Layer 4 of a small transformer language model trained on English Wikipedia (8 layers, counted from 0, width 128). Numbers have three digits each and are written without spaces.
In attention head 0, each number of a token's query is one row of weights dot the token's vector x plus its bias. The head spreads its attention over the tokens so far by the softmax of query dot key.

Query weights of the head. A number n stands for (n - 500) times 0.00092.
q0 (bias 0.002): 188453320335411601522680328412427410511468373610384850551437704504468691648713418393581385630427406434389538504329333341527382334395488113515598697445440447477319512673387270370345455596493653515582488423801711655361640660406474636415516820646456492541345351611492656326554630412601592516454475334492427597469379632386515473650518734456540328634546314511624399568409593569488504496530
q1 (bias -0.004): 496401559344307655350509708446613453296596524620382461266327647586575650599500512538697302693528453464784500406421512428534211370474876577741340272308541359249475706478445447601253496430608513496547339397414611398512950360433582417349349785306270886399557480344553713403428544437496761339496550513675624512466583324433833626578566364447262480378530517551585619496514407488649426424459
q2 (bias -0.012): 409504611565474428418487776542389632631284262496513275707324516409522568422669686304700539583440632524314228367399562233169559299558340548667721513350533513427400541393185323714447504407581565627543457604794529320593398571636646403858491408513583321516570601465433297570423540593536589483567509256402397454606546413737517479356704549446715560711517242385532543135665628733349688328335
q3 (bias -0.001): 125543481666462524679396493292591585631382457461476437703389500597357429679557555425356523632464646514466761607290328370424536538568319504443740655320578369596359391548538489409488444457587609504673695545344504660558331555609374096405469586535594633387595450363397782504439247492428583370489423397623560603685534459181689372543339397660675486555694435461439634650638458596481377439515
q4 (bias -0.018): 329418515609515444537434555492294450492536626539420243446437626569540625598638456620550692488338443522602733519485463377354286431524504411381520559260391368735474423536415644712453366472635582511484674552359451684605682587354414203518625578241370712588665374673289511507323550311432598461560594581337609600557575410394567280790402420779532657363469377493516933468516267421666485423496
q5 (bias -0.005): 370488444155549433631473345410662479586832714504327504679548457504646808468497255452545585723700571597298693584507409428758520315528845500523600400417530351553371391461588635668422342198453454515393630527392707538468531394368589469483442825407422452515457479512693481355500326485603647393373657587559556584523415464481574293597538646448457556445500470708460359567298477528458530477376
q6 (bias -0.002): 504408623414508738512396453537758427537517403579534449338492488465710542482561516533414694236446639637353427512496496459306461590237500588508543676492383549517613649774699488576369632714696374397350334596285669223243440257644524547674387563239449424235551605534406500394657585447784504363415588257624483232520665430520420525403579221762586186512863430569368463744548751515479420583444
q7 (bias 0.004): 616321478497500592521493441332504486500527441411176526522322445422500510829529557474420354414448438528398536283460659485677411456523584440386620519723644511522539652362626617632474632569510519415481629483410697566389644557512296538223448496568364661528391714519462681482423421384546455397489437581347442635474561166525482577646433389233588459486349614660860556683433573490844299219436
q8 (bias 0.007): 514474417286627561535541483594471595575504548496470515335357531558303425353372560657323396626490524545212464479339479577631412485789538555460152756703511428471496593561518437587474458564441485570669628647269390409558714587577553447630585433463590595622688401470277496667245422669234538591389326569534611433395792403464631482266447447570420412416708650405512551474496228490335500617577
q9 (bias -0.020): 480235705382361450461530493281690558518504431291294515537570542567577493629561440632624233365760583570602428782673493563592682405531561574555442657493360424415188625707496479564372411424343507468548448464496683364375580416508654701669687646703624296366451465636519547549644224663577507385435527294420384571390619457438482547444503561350496438525607518538598622519351680369600321308401
q10 (bias -0.006): 729263379442439507720603445155601664633702465569409385514466535550363408453384539515554697459519456661396712493497442446344621551567350500463301679686517573663421457591408507350420510560494514438456639479452546432395343556654589608603559459476535431360464471587412553445646449584426384551693435527711493333436450507533641416355472468508736368709493500330410544658265642516330493317419
q11 (bias -0.013): 601536647640430553298275404767457540212596592627508713551685441458301525629548794500570572425485624281435405440626362754418525345488569421683328401430458810406534450585794455521556549678500409672528363311428249422526568326277587665586655600528536466470399368448488369574473759373524374563347471270496578530612531637169269589468525378301504478470301523551409520581550632624441565664616
q12 (bias 0.002): 683455616507336588633652406591732394241647503474572515621453473496492473543426676657562302300411435448406529589604504555419604453557568596504523578358457658504329395371522489207522496398479359381533632408634471676393432496307536541433723664545230535247455397549656565804463421615489347408532375394420833394623436687349376525403533439263336337563613808507644412580668405623559504496560
q13 (bias 0.012): 618480528591290442500484621401271574394594391520318291600420350572338515632385446425460451634335511576445675404457764500472684508259603879616500354436531496520395398355412672668688605624428464641279432532374345655590558302230721414288666386512463616641808564643496378819428567394404360632692305460384533307619290440571438595683442454482517589531197452548610488570674655642524516312462
q14 (bias -0.007): 593475692649671335459569398464496540274496564416608518316542402561616560359644410442589409489537624765539335469518253572518485432433437486199643464405727409496566519545597503298618455407527398538518493368522514694443433448625545363625464548500467563569521695320668443428518379263758731583613401661481459451365314355475570564533572616447111473680525367537351287586496411379680388694569
q15 (bias -0.024): 483321641415530382460591528741329570408658528724636346345596437400504479552490475413519523782518188418515485442334410414523461590351721485624480557443398629443471584442428658577531496314746534547591613392335577391366694578512526442562634703546412693540425500404636396378313475433551361398294688331683642140708364464873402467542679430436352646410481703336492485523364414525443610508507
q16 (bias 0.000): 740535367504483626347561467500684484542487269557491589626630597307724484394511375373722623377459540598772572375703331370457206530469616670461681355402529606435848559540569401243270571482471465595591301465844382647557540589678450407686671399333164471388282468540384207368621528491608365236521335590464152287752555399695513487417314581588230160604603586388422561594560706524669487444537
q17 (bias -0.001): 587748313318521734493567377590358415411579500560605629447599415493424503504512551494361661486372477473434531385418396444419217608715684468378423681384520370482718389529764382515625629598676443286274648500511527430352594645544558273632379446661629388591847441500544524640497363476533417426308440420605555571306452519497639358418644471544573451460521461536403352478496375523489725535436
q18 (bias -0.014): 577592372427445540473652444641414529418504549426374367423703654470601425522625406675403496316503660470235476429326470283388379337605432475510350610299653490479643463467689493455543517561646525377549458431575354503477586724544347654657401390749785341490417297521388356533524493555485431378613519733439274551597551645517497645582465228346485600446584695536507500554656500588612639563305
q19 (bias -0.003): 512534666635463566528377262525131418681590362653526337445363512487535812571650294605263521445453461575558508342488632311555592467517314762169548491595777463345663700517647568473316439656393457692302441496487235525784526600407321853538538551504466488496576343509626607592701410422631730441582429446183373512454390446430553707717366648514426275714425446434607648604500558226630398588436
q20 (bias 0.007): 557438633384774724581349308401508550508654525671266402554625593557528364402533518593348402279496572576553623467466485458596460329436579655316383504359530729858567244436411511616543753579649395302512346655410396385237362575383567535549629441496367474658566637246778447635511292432564420366605675576484500559477459341425362443500486333265456397485320596596626377564320683597535668596286
q21 (bias -0.010): 500227530564337488550519433459489664720185314247361243470432468587500451806392550440652588602630420596574609514599593448324484567481461345493524527359318452282460274461440539302619638508557629664621504443527431418574461210709562277507519416614362688450493588511504725407373444585605429612643655381713809395419580819452747459470432426449383406543410665431611579543632519668560482560565
q22 (bias 0.004): 591617602650453446393374520432538588369584552509482284306691669391491640268429446504508360704593200589500567450361332612376302223594558725269513204553663307435817555162586566379614396425606483508582470338461404521472354642804542637492740793159338762303394408566504403770449640377589573650458664645735410235517391349437641661487367656403380536438513483512732409602500321540483638740434
q23 (bias 0.018): 560380593585678624469648519431557652524366358236605571504485699301496219236400665427524587512466412577548595334356594455594740666538496681533466401589488492508579673276631351275366413403454616208701402401413508655531399681638472596522314529749675216430539248567441544461533462379576438602608587801542440472613166352440413706558381653375517523284398402481626615200865354309418504602394
q24 (bias 0.010): 595450511416475593161590560623324632267500390428280544318648490485467355670497558636370428396497344611710476500427517582266515525522423597408374576420355424422466677493553418370518538427480468453668372490572624617580493775391555423555460720619565517279737513612426724547624401385445577358410270500489589414669323727458534514518309482556504313606613571405575628687534680510571307614435
q25 (bias -0.030): 588708395486598435276396490457456442547575562411587684445463342706375531399766669513656522574304657354652529528356269606339561434802247415321454433590329453471614345519640532338624507447611667619578493474448372511528421421423390489382545489414391582588507720504466359364211370377347604331281496617731350574591596668554404453448443550666527588454467515439344474834539580462555546504704
q26 (bias 0.009): 533606514531789545548337493457304674398489517569537648500395294706227420630506625288546621588676466432443549364299751727284568546522537456356492485605279437601497405396431497694448312437555244469460641461445374374480237697743350500549632438599603573431569652386485500719471530571511456568486657471753477319482486439482545528405411500447451597330453500663511334683442640520547395648386
q27 (bias 0.005): 607523621525346535494563462392628426312449593483623435397605751511342549331289478577500439651453463503666397407451377546589406319576585407526340530519687442536564542665424563514615417500506456459593596387507291569397445363503474405652742594355554494579525379483421373591483429767331657477322289454603621337513529419572529598618515397504541623433672715393440477425317539611271535682634
q28 (bias -0.004): 172678448683567504468293359415522497320442770602566584391425549706562656472624450480522257666465528447327456504533268549358430318636581372470645337348569357691464674721421421750481276438617375571380466550759580493444331739709438565558519591496546482454525580534349441525619395338749376526562448437488332688312504544346551441379514667483446600464798582569690391396560493364609482433475
q29 (bias 0.007): 349515353511364524623688335707733560560691493577630512363476561682591588520487504442511504385521394536433311445500485409568560421456449216697548434590796720580485327622527402389496570602486481395688424374663485424168633469556452668361330485457624349624384340547508556659500610339603248599571581617524882570496292557369485376469455326539690546496390473672504416252625315582267363576292
q30 (bias -0.022): 384485429290571522819326663546202540549611584438667349666569628485656527409563383532411537355611564398394420403591366407557654382481422377479613613425441591500315432437414404729394455589384627270529500397471490471517415315489476441536460474529724340699603591559772359339504426419739605475402698403571248649518752450429524472730556429797459390517468633523569536708477389413576469565397
q31 (bias 0.004): 311662658588426675621447384460673607522458594428538626459365594508724417456513303636235383379332517458427609590405550295530512659632488350411547379588431555295558500377635668589797442408408402507575470417394649366391588596528124569572458636360515543639390577397481288270515503658473500537584587623296605446552515540485608493625503779631597510650585582472350481373207341298724475705611
q32 (bias -0.003): 529350542637619437419511369507258513420482553500526337358597447534537563620435490456440323335540559379619417503618483217599730686511463471461467468660400542298517800504539568492583493540597432598639507570399321253460646664444438518626673622500645774812446656352383378362451348563537343298448560482522389630717555398507352493590681305644515411514451405516564507507410479222564662465541
q33 (bias 0.023): 466479552358476432709586446492685583496458466525366529520430371621622258547433418663400504319599708538448437332707516532650653315656642606322186455473508492362362758307549453320678504362385216550349646529587685443576467282620358487437397438591670516434523709566471269519625288624454385675440539763731250723496694638209504756413348656348416496726439378444448443739569540265712425565488
q34 (bias 0.009): 590565454693639353305633411630471397746697380861359605462624388654509555690314738447142565724656603532672425447500394428530598508460500234636344478315488462615579288703423378298461525720504448585431312698392682691436544491442203426547621595418626521606362528378615676496593476529376508453604414585443549516668371568358347475478407809225549610160470287665694650460391386321265761419300
q35 (bias -0.014): 449329800511598578459381496753395478593492581731516456618468507291655522584624561314481768428278614455415688473542515409283471688467374286362587364422439643575500467439626368730395668427332536541726386458444692445407585675521412589464596580291218489296376489400427341564484779368520496551670471649565644371636300638608397255604460631723631354303543476547266488663223488548536573697330
q36 (bias 0.008): 580616553527455491512488387427577473395449354662959260273649381845534408308658397463492525575442492663488620373315256377459642492372508599512638775585736593529396409611323976367592667623905571539318603585693404488218479419426360466617408479467592619618484492496445391418496308366645504405464504385521371579594496561528173549366489521467637709516635426367509442513474398465372700533437
q37 (bias -0.001): 585380493581552421374493565468585396477459620620418662526416562399544482577379547474480403467488405382506410659626459684622448428486497271635373353419462503734379716524606424699429350357459447645533487547399663411463425354590695551530584731517702455519572525446387536509467426587435388487365409552527600703480606328429634455667431520545715646389507398515458771520104444429599465319620
q38 (bias -0.003): 529496528387664644699568393347483329438663520400249659511551447436200530642472598421413583379457493654354558623172648627581489553544576475525570368686503393557517384712521497462338562391487525416606415570403521409424525515474599413523751410428295445311611536651591337644623602295390423504718444535449577745280538470562531347421519401708463493490504440604425312584725623717507452405341
q39 (bias 0.008): 585535450300420568482523533386789328307555702461480429500727605287440418451520322411591496212525586453477519693647456619727379466444567640446633477562474700693493549237581555774677414484507680316547500414457440473518381357317918468454441496433366291658441298696688337526431568447416657654632639623365335541447496549526325382770377532483452457537343458664463604468541439662388474589718
q40 (bias 0.041): 455435575407294307612755778470653293456310415550547210330582436584672377416543475419425465466603567607474585307489291504613575552618457618417457634336540433621460668508523478471735559262543397399523613497423551620340624629309635364669557396754600555449342496677328411417730342403527657323703348583496512292840463592500591496676462324658308357663508474448392508660472474444485592421475
q41 (bias -0.001): 515454616580561544553625383433600551583627460585429433539467774762615663541412506433510652451418451401465627384446609559539660271341487428552241451589478710692519331524399444553473579473522536634562340523573557448335544554596431587464586285358483491351258372520591554373578652449297408588519631542466381359664614510391440426536354564213324563497267484449438546399413539527601535448506
q42 (bias 0.022): 331614380585252463571512699627662475378216328555569444660411361421629442529357519730477496500533609493527215432699381453449443608683239472488520413301606565727159624387410451500823515560374362444582551343369720364482436343298602324618274492341671485694552387564694508519578576515711522504584496477435712515388352670496765504611529690743451366391523449518724488520434411372547576613478
q43 (bias 0.002): 449408605519571451217568754473434342531618570468708536274572600433680401575679424366832645296507500335313481553543636488350330179578488556587541376411669643484650680619591371811496607488661392360297559719677469216392594671433496573540456476617649347485462456476263376466394496302496436579593517508414273641453600668554370484303269488563488654587508512445764563406719473518254584409367
q44 (bias -0.001): 456236482401590644607796483289328513443560670544373262624586510754380534719554542474486563305317368394625758489351438290569542655436631350384443695544288411380613508654616760437437430391548544503420213542600514536459552766534380511507563541607481567424545391322421578376399490532428373558504535637575549500582454442368416543393460534204504487545626837480327664556639597541584518453416
q45 (bias -0.035): 606332584465328527521493451431580370428553569686321696400544497594458476312378656405427429474524514622282554443352461489651454357550618381504542470608643500419507570561685705468594579580647429532452659616324525379455629409527636526449537556391440792504360621515233192514658607446672465526377453625458762450340417578395557391597557362654446476496353629664105130641653742586367414493401
q46 (bias -0.018): 612721425472754492331542521582407433700864790534547689640637472280480384740484562769493565676398461354437526467456583572304607616488317572523626477511511559557365632496614399643369317286529511489299519351496408545589554648460460380521397519596427274486464549531465674378312504318363568425234372568707354646586250488582332489569638539509457329467647560584456572672620526549526236526352
q47 (bias 0.017): 331600588323579711603680269597444474555621544239650490651534355445515863525488618269635495571632833300426436178647563716739638631392548420552520333660582472284222818617260500561630286330598452563500495597438272580531510296683350399616777543376577236244415170749612408406420750518593598547514640346549579309268555170366345699653556363675280539423491336496316292592925360443519477448505
q48 (bias 0.008): 675516376698600668550614576273524631567446689329596306488566613577508549427542411529751594333613466565540476465488492278593339560496575232524593312660504674625469457500455558517599336583550451527427561439681476383231679504696457285352508262574912590631396322422274627435403248389429298645666406540625420566380480324385645560520301416381563631260596766362384674325672272402751465448624
q49 (bias -0.006): 552371641457347374518477461582600531614724539489364573508582334404722406560480703433489389588398388500274555533434583624282811507547477439519331591525390537383380619414262594329585529217528550367568421315320756504429144597452237608562561565439531660241464532719586563504635623400555280579533640642523528304511419636485329752416507621351609465569395462524588553780660530539526595462302
q50 (bias -0.001): 425547230604416648449464356528423263483365483640317547589613550598482648323549473592398363374640500299280424719354483457543548444673266350546823421483734427493497639647432581592601486610433597470272461621511510542613401533421589733526514363677558551564399390543302427497489401483323456369604357380390522589563652296455675591641629404444776549428493401582669439456508595675351579450493
q51 (bias 0.003): 595484545780593547475500518745430563627295316627617431400409485432483575562483525391714559497551464457579421565639636429429436747349680409658483402494434617519472691473461410479510491753411500420555526408355437310539437433674487527432559392536431444435509606280564576304384515481691616468724521571567540556513572425373434408405550343650386431329426639569524558527538635316422265555488
q52 (bias 0.019): 454717606449591392445203420304659489455543464535551363362396435520440386565510544657580531577493596558632500777526379477496720538548382623305756426587530564669615273631377482273613530579558566580596534603383318656608047421492467441514628492223215607390529339359556696569584536530468634450560488477433332526405713634338355319519353722535321532261405439454760542690500549686550418374397
q53 (bias -0.029): 591711609578520434376357567294652478531536419659350234496571445416504548508445557496749224576765566493605469815785365402551451281381431468665364432463542677532412404732626474466488561350466468725544264521456385449393427459687443593604748296440617561410478522343361450541920423663549552606650575331366216534741653458450553496324514496478202529489594689471400599280324445419488450417394
q54 (bias -0.011): 528798489442489739675461500711549578661520471539216555351625593464603560285160548493496469438607632529353556493668456485256424595440386458435404330428467530665507581306489683248562537291569608467569335418414556534321398409589433441605674352411668555233507464757631455289603625417274536553493508607607296629545526610387548315640510437690746687537420302613500634678642272422400478477463
q55 (bias 0.002): 760764480406582569551508719565484404695504581625333606384541612553337404689514508507344454353341596625337504380642528579330244212534658754603361290129633387525335364294450333487403584278429437595583454411601452727527696581587552347655550403424580412445705694610637358622711446361392594454447452653607184636488456350358665504563530393481414489607422455573658567607597196361662420339150
q56 (bias 0.014): 531373372583546653472610453583632263557466578508513689366565535949348446553602415339848466373476808567644264314324416496508298537609384298550645369338533549324354168600294364486372455548254500636757483455675427663488578345672719281435615147658829553476364465423465414404375746459557290638598549513431517508500378714373739574487477682396504450564513475515340395448683396535584500429637
q57 (bias 0.007): 427452531619582599462520411473698603423419548464561484520332482688602269496606481395504368476478632548407316340423500626158644621398431567425830484530546731520374742402334685543802683447496237601544492493552458410415346520650431520543500344336436717357534651327325430350229595523631373343527283633325566272714385353519481539756651598696533595610508311391458306459458547665757351563689
q58 (bias 0.013): 450449306598404593582385530313511560574460523468423478321334400511511537568681486503546402634517543662250535531374370654514362401448474489529459406655552304393420489611557473558602490552500652445439557458580552215597511448677299650310097504529697541555425587515604504609571600542478547636584523375696463541168778432574573613362369404516634685507646357576568410696527628647421326747593
q59 (bias -0.021): 555601615673493524344396500572239491572397466598245603564400409288275581702436487533437605476534519727507611558487506430553308457458369577284640466491383425450539472711861510475401545490415476516567650497425610487600411521606500534460253497517507452628490519452289434487606540559528352530533514503376392671282480560526503279422634645394510278375390527667475336552706616369530380557545
q60 (bias -0.007): 522484773557673432430430462336705632532392614213446429439566481414597342457631371616556550681382409711500484904663403597743385581606496525549649562496528385492488234592614624702512209374377438492610691580475599362317492454534681504574286541674475414760543435661483520411460519604563442744464552662357687524408160634552602404352459643312302485527532464504246541219431137436496260459648
q61 (bias 0.020): 612525524349424598536273618675397481653354493973324440441390614529201329541485450345418458440633519467561578503534527663628453466410704566483278402317399527371628669360653576433337547436493658593559410512433520469546429622606473468535415507443525564600550610422435428408618594596276654649507603365582529631459676548473688336454541558571525600463424455526680291604563624584350685510320
q62 (bias 0.017): 451259388393343638482492486321616381515558422561566388568294429235614496500556558665478569641429479343251471547422576387677631305590395519489294515507533400511870624273496279341542602465407645457679583544519434357425403543898321709545492573600253628406342553600555437593481683552359543545552704590551484438597728388522646649389228347624480650413451496517740599406568466652504621470500
q63 (bias 0.009): 480310704326564319555496619529575433458567615697578430410615378669567466607475549481704643595656483657329458535369586439695670604226634376637704555347367557551321244451315676461662573493486408517536565649290609612378467355363563474351438526544364626607593655312530386527619436276718305392744561626616425458479514431486353511346493275426421620500482500724400569616565511429583546428400

Each question shows a short text with each token's key, already scaled and adjusted for position as the last token sees it. A number n stands for (n - 500) times 0.0013.

Then comes the last token's vector x. A number n stands for (n - 500) times 0.0084.

0 " light": 263405408424616419551584484463594583573722475451400414506628467609424356610642609416345378458280433673559525427430636509557627490482581666652600473691283381516416515611510406493573508361414478
1 "–": 441388518436638445466669487536600484502634402367415439601615666610339488541467526427433506555419403590660556380431548426433687443586537651539525590726272460497501438634685416391709581288334514
2 "m": 411415437425577445391591570569592435569592525277441458470693591649417429524444498520394571510425429685698466410457530453465669559514481628538532607571272447540495336587680379427673699252361568
3 "atter": 421346476475689427496605448606623527611609452305362401511646604683294379478537481367395579496440468588608456370450549510457658543622505568692592580671304493582476423529702471435626617310448468
4 " inter": 439327553511790345610590451523650454430527415338475479683720636516422417444498422323530624536551397600647596578434499394544720470708585588479461569686387368538478483621581419487586586436504458
x: 648479377777366463595656501426530489540393571373528278429509273531592525292398451518476748460395460351475578354569801619456404583494379435420545623728388539467382339622529635435536468624744589739418689377503637582562546505340454446412590562351383331426597521676505498508456639532643480600522512555299450497707590652509393593426277555384448571446225552543448491434494546368465356495403
Which token does the last token look at most, and with what share of its attention? 0 " light", with about 40%

0 " c": 267554414458738440515659524373564505495744485529313389429686370623406322637634625395301333461371478721637640360506606344587653585276579757596719503740222420350313528651443453544600431337407450
1 "ities": 298411548572787507671628710574622482417617426423208472451643506809283360500533590414273393670472544611591584361544468350430544530409427563578691468774198554460275459574618572460717594374257479
2 " of": 282449407355699436572694647497612621508614488506212411582541767686389271501545671543336452788458529631539594377501473506450676652402559697597708583769220526464455356517650590376680556346288530
3 " India": 358401383453665458649564655588698697499654393537199508527586589703226307519638790501210409625488593734619429404546504425436583419468517557674758530726307542435404344523615569506584510323256536
4 ".\n\n": 319454367408588531531687484488530546570665545571528434524646647715659332681642606580402291477350385699650623325434508377504536540266521701588727309937202397500393381528544589554731464423538382
x: 617617499584553492495616387363464240614440471411263223581616235442757531512374475155344568593458497568548587482584473725402709451522402547502342558514523476455606566402388538477572456611549364540516700361586521454450526637440539491385435551438373473674657462458601511457399744455521470511525412306606600493416512620667477701471399638495572492344407645400223543738618526477633518421465
To which token does the last token give the most attention? 4 ".\n\n"

0 "4": 172389350378634409555594555428600613610708481506341416561591468604486242637736620482319346447420494767554586435489544523607608610413577729702538487765261328478419514594533524485593564320449432
1 "–": 362366449395653424429698583504573577570614444396337465653587711601374392562611551468433484522571488722659586393508429417526684538554555747568433613789237370511510423643733533339751634269317496
2 "202": 369327440509732369513734513492596520525599404318272445601583615592413280553584584512441487490642499758753506420603413520524703569518594633702416598872340356575494560638664606410652600424465433
3 "4": 392329377457730412520610575501625518619534386340318503708576604586437259563667538475433551560614595754672509463522379524550610642576493630766362597812423381588443527584722662346601635279495442
4 ").\n\n": 392411342446638520524680452433514565575655499509546443580659618652623330702658553524425315488403396706694661357443489444548551563299530627639607314938276365590391479561523582517710424471555354
x: 636638498627539529497615328407473203565441478443285239549620216450813471522362430208343578609458478518557623503569507710414689503561376528449308550511523458459574577374363529448601476587543401509490672388597527473429473633406565505375469533445366449693596515463567543438368747443513463507487433339579548521428499724651502684526350676525572518378391632448241589744593541488610516384463
Which two tokens does the last token look at most, in order? 4 ").\n\n", 0 "4"

0 " her": 223524362488731384532558557431577595625708509589408406481602424666561234703747617522361326393328459692606606401487590430648628559333630717641680525738262328558448542623523508473540498350430412
1 " old": 470600417591886523341535572538578523617551362486474512579504550700569247690712527568353412433429423510670511271422574509517694430472659624576611491741284273710529473588757477349532673351438353
2 " ac": 527617590579880511378406559417609392499505437465655499686632539576616408626579401510535517440495423585784618390356468401576839531494539753475548520658352183533456599631741445308453563305507318
3 "qu": 559688532467816479333456680423610457631584500392614563523738538551652327534640298631447544314616557476720630456444439478570738622598503736524514544564405246595490450532747465402515639203631296
4 "aint": 508477589475828496475538580481612440646618432491516557649795661574553293666610364562470527319431499481694496533375477469576695480587682672648527556672279241658536456484759358279509594320548276
x: 450675339579393524573566530441339478489519611591390433511483420401726389466511513168402736549439385513802547410560472503455466573685382391458442710564630398454338402445616488513476467481691447484381533617509511629276623342384456578597630573416333625594484494760408469499455622428541381707705479477394467313590688578621546568417361673372390552458356366389328633653556515434489319537576
Which token does the last token look at most, and with what share of its attention? 2 " ac", with about 30%

0 "f": 303556309446632453514625531397527568591702568497328466523650497608511301578626550485376461470407470668547543487479575482608573608416564737564553534614347391478389427565492471563568532338474510
1 "ound": 349643422471738511493682574456494546497662596506317483449661674614511347477629490518390481545534567613478423441445492547520515615505430711542577474548329467619422301473528534480616631378503442
2 "ry": 314520482435705484457617660533525547578678499489319432506713633642574323458600533517366525538482651580544437426485480530452562630512464602551606489593317445632475301453535515440591600361517466
3 ",": 385510436513639395455617602486487602633633518386450471554710612714540279507624547550407448562440496555522465378389465524469541632433511662526645567579413465629474344437702537464665546396515405
4 " Red": 441507340506688341497497514440574629494629600347367527590687587605440513558508633499369598525344495547611414461392584485476610418502566643484679550475353436511334391533692398558542424358416492
x: 439526475426518579537600457358456599555372523507567243447424495564555474580492434180372573439506442489485521271524692684397438581504319441506522518835460611473510333521683628207742416573408448548268559308527439578546715329258653516513584402332359514509563435522429653618487516546555438633499520450499549443670444593571527599521370559452274616421323506576449593644591641328584530619687
To which token does the last token give the most attention? 0 "f"

0 " add": 305507462418609384586627532414579578573713502527442444510726414572533274610670564448352324423412460700501575458444587420610610584421529748567588422728336364455366490573435480546558428395570382
1 "iction": 433430692425695540571625575462574486519636445462398510504817574635448266513608431526341371578459537610519453483356425500485514575491380669636659358763372397613418421546578544403629435399505356
2 " at": 351593494465760476555724592493633478548635511598400397505567655683532301605521520568416271663417538654453468378497421491510540560377617687478577475756250458557480412537482570408632407476454442
3 " one": 303437483489731534421695520471611544568600512490394435446451685674528276586600586530390454548405444664379508396542551519614604494541553594624527521712191386594502461671547677426636561454337481
4 " point": 255408447490732542394648648462636463487621438486364415422554603647454377474620597469372335511424459657406449438458570588476606401588495540729531487676210400571425401588504466428674659441373475
x: 544550313521353488452652516473453471406488643583414421514505417582705340409445427271623681617451433608353495361548506579407525714580406419391483581500496541685538368425636726360462379570721318524396474495386534380616550476270537457349588521391427515485604526745615555423394617613456514822460555641387550400561606506576485378589454490372302637502347610279453625734635607266604427344454
To which token does the last token give the most attention? 0 " add"

0 " the": 280516308461636414574612505511628611667663492518438418509556495660493240670701597519336367439288423696589526414455616464630647595325576720591648492739297385576466553590529465472529443348459454
1 " two": 350431440582768595578532467482608484591450520369519441491371619628469291518722541578386489612417400562475524349475592601661634525487533662657699582655244439726574552645709663333603620401305500
2 " kill": 505488460592827578562579544482625482623535514428545469531559567654456267596741530463527474458407333498506508459416723627531616306628712604744441461638271365767462430527624433408528700378416527
3 "ers": 370382442527809533699582619652705441668504539373466473530651656667478304625585539440450489527422493466511560440448573534424512466568613575685555544749261435652385412426613500431616755232412476
4 ",": 437400351588617346518605584534525580685587534286529460603711577776491270628647607520429422554427405585465478348349533511470542585432612685589619629641381450633419350424797555475728574347431413
x: 502586427562347577524638535371342527625481641452373182523509310499710486518405520213515533455390462496545542496427518636496635518603284562421464712573463421658279406564722480423505577661665357428496558460589485432601351527521489396404564584580458530534550216447472521426452657373596550705439306499472449405397480659717527525585350578385464678441398583522246581566544797392679481515607
To which token does the last token give the most attention? 4 ","

0 " ent": 339570380453640451578670522456563505582658494554402449531647445607480309662581552427377347456422469712533561447481522408620584583356580705549520447714323372421368496564372461546538455385516460
1 "ity": 471498482458702478595713655603571421528579465540348480546722608707432311575522470460333416577502556661515524427434397394595557567446472623522519384746325414477379376498526506430592482388451476
2 " called": 501607419470657497467766592551608460539607543506314528549639669675491300571577486553402460602437448587507401534412513489548572578517569690432404435686260370598437328445494417449579516391412471
3 " the": 483608405539701464537667576614686470552536489510441518531512654666428236630630430646358439552344448564516459474453537456649590576422505722490551490644360366637559419490582499387592535360428474
4 " Town": 412638325561725474548663652583715479538581533457347546501619564721431379605584516575311448475328561643493336508471496421577559347477624620448505583531349407557479359487547437526530523387480542
x: 468485408436370657564618602206394677511493547532465347396573419525576427529381428297306620474574485536476610506469530624395459586516353395474450663740499663743532363547599591266563427440640390466340568399437374452674806354386787411515579510470381522584353498562558654425565578534588492556566466390461659306669476559500439656559331613429377631487300487307430500697462611440606463308536
To which token does the last token give the most attention? 4 " Town"

0 " F": 255594281443672470513639514378538564563741572532317477516631455579487325637650582482357407467334460722578532495493576461665582573374590761618618549637300350403349473644457458549537486313410515
1 "erm": 406666374481772593374681654423580526544759592475303485427656698598533308451654451666391505462445621641542432496576565566581614478496524773581586552406326336560441378637541541411584592314443554
2 "i": 379668400447808513350605742519567523565671572512265591512700665515539280507630502655323508525493647687616389527486403501656538618422506690537617584477401334533512339512557498389516638343474430
3 "-": 490609427526776551396595580494628454562631607424308528546610693599411339537519405613382647532444502606610397526529445463683604594499459782366537657531337418534575357552691469437578612194287608
4 "ed": 431576430446756532456602525639560481632661598503385479507609668650424270534543401601406550534504641654691494508520411472674582803462550723404497557508270467569605324456627438336544594273340535
x: 390570568700475479507625585383478368543580571670494341574429381392574512444426400184469573361574343665470464356676592543438554514652374394414263642441591566472430377694621577496620477546613474479378656391573630634466677317325478488528475376487444681523555409685476694306581637438595519615585383524593470609454421639486668461534355394224284750500384385358370591613420596425549412624413
Which two tokens does the last token look at most, in order? 3 "-", 4 "ed"

0 "am": 310512417421613408500518575474572584592718540489432463533654446628573354608669558529327408449316458657514477445395595503587601533437556658559679503637327352514430459562572391533488504312523442
1 "y": 397478526444599474465434722616645526652583489441405527618612608663563312530606529612308517460378523570561371425380515512511578533502500587517677477587348322621514383474689428455451598322537439
2 " from": 362552404415669393478660651508565632612627437524421477590612656667541340531605515655359438614389579611503434428425479522476608537492580648481620545684333388584511362459584403398583429433534426
3 " the": 421634402493646428534652547612631577585533450509522469517480640674481230552673442660353428525352471607517476403498507513586645551431480699485638539633362413670623461510612522426591497409513429
4 " University": 359602376477661469578649577617657652522669417433400469519610587657468329513623591594366427540341605666541339476510505490495636328496599589535673567634420447525506478514612485445488346438474499
x: 714537372495377626630638414362653589436376629579564342293620398321552555674447549258458615454471386457542579483568540537473522557542440446466293551715347600527420386635546574381519550534719381634361588504372354569647655356422648379460551493479310527626461360581589541345485424512478409535622536392433551266561492544607539671728176575437504744575408446407341446677526625506609466342360
To which token does the last token give the most attention? 0 "am"

0 " Her": 272557370516706397528552528388543574560671557595413433511597428619571328645700631491409391437377505630575614440486572410652619526361649693619725571649304389484425524614532513513508449353444481
1 " h": 387633513618896471336507636343526437393529493489454497474559454623498511571616512519433469498473495484667639328533622363503642390414611631577723655533351471455413519648677507418580572357358451
2 "us": 395552558599824444387430705435592424406552533496415475478579449629499525499546582517419473521492572546626617324525549422575638484410508649604784640587269514464434534602714545375566648299376437
3 "b": 447493505591781475402485647405601413462561573399429400464610452636481530413554575465439442597583565588553634313534585413522660513447515597602821690596289470432437474584692590457587642242449481
4 "and": 433560560564846485389508650540558413483618464562399425507598473761515448535528562458427460528546576570551564295508492353528625555468583551578786679638276454444486384499677567435520651286490448
x: 414538450737529582582542473377248539466386712503627469514433441359588646526373528222497721433579364543484454393678546463589505538699173496394361540653463389518386339493506714569489395424663323612611520351506521482446738539556577384483562463401425530515573494657493530393491676448609613695614368541583535406489527604500470531577295554369488629506356430412215694625658565347421426354381
To which token does the last token give the most attention? 3 "b"